Layer 13 of a small transformer language model trained on English Wikipedia (16 layers, counted from 0, width 96). Numbers have three digits each and are written without spaces.
A neuron adds its activation times its output weights to the MLP's output. To switch it off is to set its activation to zero at one token and run the rest of the model.

Output weights of the MLP neurons that the questions are about. A number n stands for (n - 500) times 0.00077.
n33: 439630462779251488770602619348511638417404620530404308458334470631428441589565304625470403669604517561500393459489325357384533406466543297556827664190680540438759413588384629642476411477774519444401426519285619536513504618477671524327548442459585721453432328313738340455273496536731474426
n62: 508394575479625532613521551391523591434253375509658221724758367432591516462751532396623504471334543588321343433659580500508627161352466350621430326348603836484655443366360520430704411591469676373492539465637332362647294745237600466414463500564456521421629801566387804531465643410402353504
n113: 342415324328415609467385358474423565511390566420545515475535371352489614553401379289577295466720750572545660473507523561406584451122663581727507551504464508388751322791507471609398485507561464392500609567457611466433622476368543588698474646132492477309663604671248486606564508507632381510
n124: 564582337574492669451466457318733623547604625522637521670642594488542427614259581830411357634505414188630350648414483470575465652414628528420255447657325571420651492474379415543500706727520332652334509163382755483443460465394359648680723379359473334619237528562682449469513318459594249454
n130: 402432531520173346488467378592630570488427480487807329737390553602578536571419288669321500426633339546611322720531629517623504496280504476648602528517777214405331294500642672408529401155531716630574635557268625685628379455480467641550411571386347588374307437634611325585566504743479473470
n177: 571496613457253500692567581027451467364450470421627513596427190614570641744219577592439531610306709553148407478410584571557476492418591436663648274616538566454530388326533538627710182471371395656533748329331625544633600613564255371451439817500407411370607207657666458446561647439676549553
n238: 462610279591507546488313537713422409507720496744560265337649769358591457540464473396470359520681591492392555480582347642325673649496604760384310718370302234569664417629388407586492299344553584532629405489740453396562610522379592342451492431533262516724413683618740292451462476433266441511
n252: 536370504575514709437492492356475460365449562704534658299461569737413507412459611614394446721291547631599553673710569531511314418439305533458474482496413742547522537611592463783386676319302511294453387426496418565722638591707497608610571287297690392436561681392356406471577485313371303388
n281: 578694414355412254515481638558420471447566514413459576486395644547388736383385394444552409369371438511628735299458557667429514458647527595688589329568404541381518463477455453497347482432702593138411766406482345402414461569351381511616618421581393576365514568614547862521747788541588420559
n290: 134178469757704554581613179742448672331548567422675331518754678695670626580233572393573579630295309617430462453664570660482556353504354297337449649477320597491477505264552576530486607641426367637640733479339373235452487351473643331643482612476279246544683747446850698335475401409434367427
n298: 535697390459739583484450618596374441558731460491648433574730689670447300371459564306405110463394483537356375383585641487652397612458892488450361488329410385445564545410730456465644464296554737581562534382562476554573512572472795263462496516639404437543473622075548555403421346565297649481
n306: 634351704828529471745585181678592482482405548371641245381453459504451430550435701538482358469364449612343521573550288527538567511200240708450564200446522352665507519484493481322527585762745485519417488383579635565552544647493591396575383441617387593456464554371496540539358589519363518567
n310: 563632549565541659280247601319493538702496454230733389642477445560776323541401457511226316540551405437408409400592574459690520329665539553570446280570479489746561568451296585463536525671421426482396470442387518676614510503539422548394543440470383500577610625350571427527769496619309358395
n334: 787686401628433320483496635587480585493563566458614442486455435662411462554464479590573446558577352467406665518627536522561672409433516587270450734529503568524637504530403110497378420510605490436340500747460504518515599253556452322466188587408531613602466380451423514443183627475478699447
n354: 662611186518586408689399439445332315288651551709775600577540545517475469475427438482441382457405240539578604632322421622440598440527452469525500500582604285575500309412441366467451568503577781483503587428450497603320328594521613479540399497322342435694507547701671446530598593587286471520
n377: 764393400500474421385361593500428565555718715562482671543335612600468496615340638582496587833505533422468450698708537731228651551470480761578554774795465695439429496562470111665168408582414526536560491753462330432348569479531274399347280259290311472380654205610637565513258638267402500269

Each question names a token from some text and the token that comes next. It shows the activations a of the neurons there, in the order above. A number n stands for (n - 500) times 0.015.

Then comes g, the gradient of the next token's log-probability with respect to the MLP's output, scaled to length 1. A neuron's effect is roughly proportional to its activation times (output weights . g). A number n stands for (n - 500) times 0.00095.

".", then " Th"
a: 585600500669500548500500500586500815500539648597
g: 584434349340623605678313537488561428653455569371570628435342618539600435442546569562573470551580466536423509473531579380431578448635412263503506651330526503438457585575216551533360327414623480489560704453505593593470321479274536343621599677504460678533432625523379582256549572394514396694
Switching off which neuron hurts the next token most? n62

"===", then "B"
a: 603500600500514587500500500500500500500554500500
g: 453255527401486614663636503564625509627656668450409561440412571696425397604428509342259394507609501582377455370375530416560483253439629526396392430519527426271544525622587647435433476421513598498386568578423591428387607673494472566483583380403573658540611348424577578732554330452643650350
Switching off which neuron hurts the next token most? n33

"i", then "ou"
a: 500500630521500500500500531500500500500581500604
g: 484418387610435429527365538514274368360527536481362307567558586589664426436490556563379445545575292675463545362444566345511573644408616421399519325716532558577566398733522745599604501470565392446652785343594486624315490529504391566618519457556461516460608431377366626372509384499654417560
Which two neurons, each switched off alone, lower its probability most, in order? n113, n281

" 9", then "9"
a: 500560500500544510772577513500500500504627542671
g: 491327548541508561663473445546578533476639461518446502415638507616490427515356551299393497610467547557383470328613511626324464256609477505487556246438451600805647484487463692495435415435426708540506336556498712703492458571604325310557564694487534609601315472364587416480505573357442496357
Which two neurons, each switched off alone, lower its probability most, in order? n238, n252

" in", then "clud"
a: 500527500689647500500500500500588500500505500572
g: 342580576374716514676525521595599511524506435512619615491329560371445324483304552466359412553520449422280527623403612683659490288540313374555584563663518620351414530339510514504385614422551629620427484568572335600591536544443543356510591468502374815525575648346390500529399410576571484327
Which two neurons, each switched off alone, lower its probability most, in order? n298, n130

"==", then "T"
a: 567500500591500511545500500500500500500582500500
g: 492440472404488631698429554624666383461539647561616463403339668552393415577209706262312490408593483591468435463415514388420518264568612511381544347489604474319487524514557666420485340367622661364376581479495600505502504532490367499472593547498528704469469486459549495856522463515624584525
Switching off which neuron hurts the next token most? n33

"e", then " m"
a: 500621500583500500500584500589500509566500500649
g: 269485411389626597273417414441589498489621385414682568465482466458447490584461427526435519574508556334330537482570419639471368392639473502470509525660601561653316626505381548447347600626453473257449308565691535724654523464636502497559342523530477617498478401632560337541691325712383685476
Switching off which neuron hurts the next token most? n310

")", then " |"
a: 500500500500500500500648500500500694542515500622
g: 471338510400483543496469722453465387570559642523494451512416726481376417475639421625482279678260480596597419457448443558451559361668421394642483411496509620519544453505490443292551517287701486445603680617257611705564363431477309469608476591508674457573622471618397489492600352564525304583
Switching off which neuron hurts the next token most? n252

"own", then " be"
a: 500500500567512500500500500500500691763584500630
g: 412438504403517527391469588309440328477540720451605647484366600510612527581414622549644533615376356495440477707511586530578454430653372564477532663302636428542458291525380358531446372657544594407654384592689460425714385496579554727433463471356457333425476573551588216507386607482509400614
Which neuron, switched off, raises the next token's probability most? n306

"S", then " 5"
a: 500500500634500500500500500500500500500712583587
g: 470596548581256549412544491389448517214573557598417458581503562448682610300683351446527526635517480505566595665643456248460510567322499444567500480581435514678545220576592598463488515582526377515489410347547464530591499669398421444548549567391553444400392603633353604546543700319490225633
Which neuron, switched off, raises the next token's probability most? n334

"ure", then "a"
a: 699628597500500500500500500500500573673599500654
g: 432604524535332588605520644331569622665600566617474278469412573444680531425562440621530524631482462521442500322548379485568606647389646439592575436504708561441455571678314559540513713431523561568439373550441384662283557544353392546566597283341527372264584386333525564444421409542376326586
Switching off which neuron hurts the next token most? n33

"l", then "ay"
a: 500500500503500500500500500500500500571600500722
g: 559247511564678429643508467632428532323530433651574494464381621536453431623422348541404582415464372308417645588558493540441521703531553616565563433591435411579614418496268453638458611720401429739467670405391313508430704475437392296502592558432752379597469488420438672464378450499454494477
Switching off which neuron hurts the next token most? n377

" e", then "le"
a: 500524500663500500500500500500500500500536597670
g: 435296486461432408483563400620570498444431435657663692414557441526560258762498313569458706421390407636609477491571540348444581496334574712540486623312659676643685447562371491424555501541427501569427523626375629257633321553561504496280447474511459556468612442424591557505457371532486353492
Switching off which neuron hurts the next token most? n377

"d", then " O"
a: 500628500500500593500500500500500500500500500683
g: 460538690532453590437595585439308603345317316468474637587532440478532517543623514545633605472328597461480496352552196523446553491481448450575473761383424377549647624367539490732596454623474426427582724647376549381541386395446620487538630597620488278342436500679513477388449530566299389547
Switching off which neuron hurts the next token most? n62

" the", then "n"
a: 577568558541500500688500500500632500500513672500
g: 489637576466448419445425432524531499592500458495586606426369622674389454556552684401603337431601551757456390513391600643367410517640412498315583449572481527458618468391570646544509549388580471583350662341257346606397601466597453329434583460520493838742410483284337391540430526430556569496
Which two neurons, each switched off alone, lower its probability most, in order? n298, n33

"t", then " the"
a: 500500551538500500730500500500500500527500500652
g: 564379361687417748619545576486382358531607574537325459479543555513638446446530552633540695324308390329436462606619843597463675632464546434469382475515379432572498570468551630636511525582327401371760537455391305450556358477548476496437500521497476273463366513653486526486328410530528481573
Which neuron, switched off, raises the next token's probability most? n113

".", then "1"
a: 500500500600500579500500500541500637618792500807
g: 418599530233194570553467599600542427571423648367636425485659503666417377803444468532620327486609563471589373709755453504489471523371420657396466422272529485509562501371622600490583565434497598602448442506641493620512462394428460383510574523387669403407531435394442541399430330429492662600
Which two neurons, each switched off alone, lower its probability most, in order? n334, n306

".", then " In"
a: 514645500606500567500500500519500655500500554527
g: 397460606376394550441491574534303416508453784406711568428439397478390591492647557419702515569450415499452325503675523599437451441550454495375533644376793502493621529439438465748603519453591588731554720487662616568460589474480400284460426418375475460489547472355439467288353464486388394642
Switching off which neuron hurts the next token most? n62

".", then " A"
a: 500575500678500631500500500505500673513575533618
g: 385489508485604479501439599428505472624447466704407556566550405426513421350533402974606659506500503435514358528502318607404528644582530428657601465428699593491585393437287628672496401444562328490445622585478442579469578363581579562533541511500503482477472479492509320238538293577326311569
Which neuron, switched off, raises the next token's probability most? n306

",", then " C"
a: 500602500500500644563500504500500641500500500500
g: 766505689498492669444577437578398419418607361486454445596579366293560510378510318491547468312438447513456491466518382648460698711449428504494454545528529663467518514500663663519550245600420545416481767421262531564563388457520478596616729557651592458494492535435430301340603372490433325512
Switching off which neuron hurts the next token most? n177

"ip", then "l"
a: 500567500598617500500500500500530500500500569590
g: 569752515590444681370327739476439378474363587395451470474321462582597537510382623458546399639644621507406494637466599545479499592635596243308546332560450326390583758619538426451575423616450446348498293504298378550387562491539504474568540629580494479647397517689433398580430536355542560488
Which neuron, switched off, raises the next token's probability most? n130

".", then "8"
a: 523500500604500594500500500552500618652819500835
g: 631330563487648606548437344620563453468294411502431772417569647504434392357411497426343370556485576526590538385380449556624350521419403498572418435383463511709476397477560507429536637319499681631656465418624786436443301623665560422509528512607485622675468205561574576411541530455394498481
Which neuron, switched off, raises the next token's probability most? n334

" in", then "v"
a: 500621500600785500500500500500546500500500507621
g: 395477685439495490548566386511583444516547484459586577382530558592478540647524396400393555546593459396448380626359587639443381414463438635277682690670447449301208381393569494370291538384639578424450516322490587474704585486541395521628561609407466640675821598400398491545511469428615438457
Switching off which neuron hurts the next token most? n130

" |", then " 10"
a: 500500500660500500500500500500500653500598500716
g: 494674454517483486524434725375503580408610518445516482541518377600597466651468624493619691489404406420559534692694527491468704412553611406503637517731456560546618385438344478641347385626501383551519439675314352612479598609361402510386318381359530451291415302433667565292451478517428602378
Which neuron, switched off, raises the next token's probability most? n306

"20", then " n"
a: 500500506500500523500617552500500620500508500745
g: 405682388531436500504499265413521489437501350707528544511405638575534536606464526634434627647441588267461480656451342588605512434480702526262501654721565318554469440479357617700386302671465543698604276501542426650455503527279601533497379476387523423332471441545484512536566571416495545437
Switching off which neuron hurts the next token most? n377

" d", then "ist"
a: 500500501500500500593500500500506500500562500670
g: 600589638626524612674386451523347742474498564423575476512397414519398525472482545458376655601556327294485532659467486457466533456496330334335498451264354545506440636293324397570412711506423730561477598533509525551387584719559499356501491472563411551528531602463259665790477437493543510505
Which neuron, switched off, raises the next token's probability most? n238

"x", then "as"
a: 500500683500500842500500588579500500500582500734
g: 631439518486560317749385570574497448412695601626528549556312445353246567532424579505484603571555344603408574398235488422505632418554659588449530594618616576509532467637532487521408317270422468657503471409485579425313334505462325400463459592598629467501687458406551525749579542299469486573
Switching off which neuron hurts the next token most? n177

"8", then "."
a: 500500524500500500500664624521500710500608500621
g: 575186449388361565752676445576567534509532341489412413488454497477550633320687547639504462420697482481510433474470453416574354609325615515581539513500691436616537447484615425665389377542515452520386493354461520401493293603395545640597292508449385607370668509459439691402529487509644768406
Which neuron, switched off, raises the next token's probability most? n252

" In", then " his"
a: 500588500584639500500500500500515500500500500529
g: 514279493494483471609616584569655464422642470392452738620549445457581411623593546461424610465417456481538623559519781407539485626547618568473411582763658470520405320544422587607500615586294483511381500341583379375380406406626558346315382332379407668555404441288609467400407644542506560366
Which neuron, switched off, raises the next token's probability most? n62

" the", then " c"
a: 500601536589500500605500500500636500500551565500
g: 339470464416484635437700310548475405449712457498481530481557452269509497411402374664470579539484456389501504402283437761726333565383508442546601414453435545366410472456347492609534495629690543476468577652633534419390519432547337631389509362606301591642498526495431538685780465509579600657
Which neuron, switched off, raises the next token's probability most? n298

" he", then " ch"
a: 500560500500500500784500500500500500500502500521
g: 542506385385458366512386403575501507578414536335588360541549477340483333672390411533638474483487537493647671419708508501692696483423444499559523803359586330619362560471178642437258536582595486305611414475639412607480545577523590557591356598573494497505487563605567451493528343563307536456
Switching off which neuron hurts the next token most? n238

" (", then "4"
a: 509582500500500500500500500500500607500661500786
g: 598475670674528517629643485309389832420689392566716563580244388512503363428598536481428593477375391446503557585587640475487482229644521613628632452667409553434362534462525476491382373444442606653469479321517299469666471555506484481403451545453483618526582397531371551446521508406441502263
Switching off which neuron hurts the next token most? n377

" (", then "6"
a: 525580500500500500500500500500500648534683500736
g: 448334671640444499509397556492433619427589657706510296440604484472521533497484426486309573599552643493344274486418630765528416376737358531526388429669446373410747645467550566459358319411554548598457503421443505559466560506394575564540657487527555444541556505497679460566354480394483164490
Which neuron, switched off, raises the next token's probability most? n334

"ine", then " R"
a: 500500500500500500500510500500500500600679500701
g: 592713481546565548403554455449361691350436483299353472732429319418470473555646523615657527517387515466527658456404241497480619631550399491417412653330508514573527573416571530519423362686588435350805542522391373602600524411549450446564660485599568253411446382701626425413511472530406481511
Switching off which neuron hurts the next token most? n334

".", then " He"
a: 500550500636500727500500500509500701540564554609
g: 640332329238565545232408753514418413599385502365698634485491446515462455576638597497476483424463522615433471475554580649534433498603451492485620459663691468467633371439285503616543498482517530584602620464483399382682446474598437542555571612576555632484321346395422391171432473603392586614
Switching off which neuron hurts the next token most? n177

" R", then "es"
a: 500500500500500500500500500500502591500529500691
g: 531517571445687617468415315343567428412442660489475332560478572419441497566592543431501475413387679654477529496545518335502569668670213524513363420343495621501538669425568536505488766400621502669285606644676518492683353464518362398341387324564471676537433592480363452691500444447486472424
Switching off which neuron hurts the next token most? n306

"3", then "5"
a: 500500651500524500500500500500500500658736500962
g: 426432630418514615546436461467433655541469551517433409354435474232361556559487407633403521446665565475474330548398397534558500488545495700724397381482325594491373565458508374405608482662555313460279756563553462579570574368501665443586625594510527452522510738620296438756462403557659358426
Switching off which neuron hurts the next token most? n113

" s", then "er"
a: 500539500500500500500500500500500500500506500684
g: 609395613539482565468666353416514541456438496451290534645428427522451460471600498431436515602531532535579706527373462528470484389485531349570539428505554731567467625584216430309232601517489487579433231401529581435784477468563417667458469419667417682361575455429547547539465677397581354757
Switching off which neuron hurts the next token most? n62

"°", then "F"
a: 500500583500500500500500500500500500538500539500
g: 392395573482702745522675587392553641471488464480495435368454642376300729530433374379483487438421615507321383566677561392277417605339500571589437590624469547557568262509484629552659653462495470424456625314403632453493527586490558536735463474430529356486473306432556597313491555569456675412
Switching off which neuron hurts the next token most? n113

"up", then "ation"
a: 500500501606517500500509500500530500500503500629
g: 316498537720618427429617451545587452269425485618331432552276407401468681293450522552460389563485531405394455299440368463502453560482492564476542631521646613566381533719616485528644432501597479342313743652508653414480545341483491482455384558508383595387651551583379631510714658549368488623
Which neuron, switched off, raises the next token's probability most? n124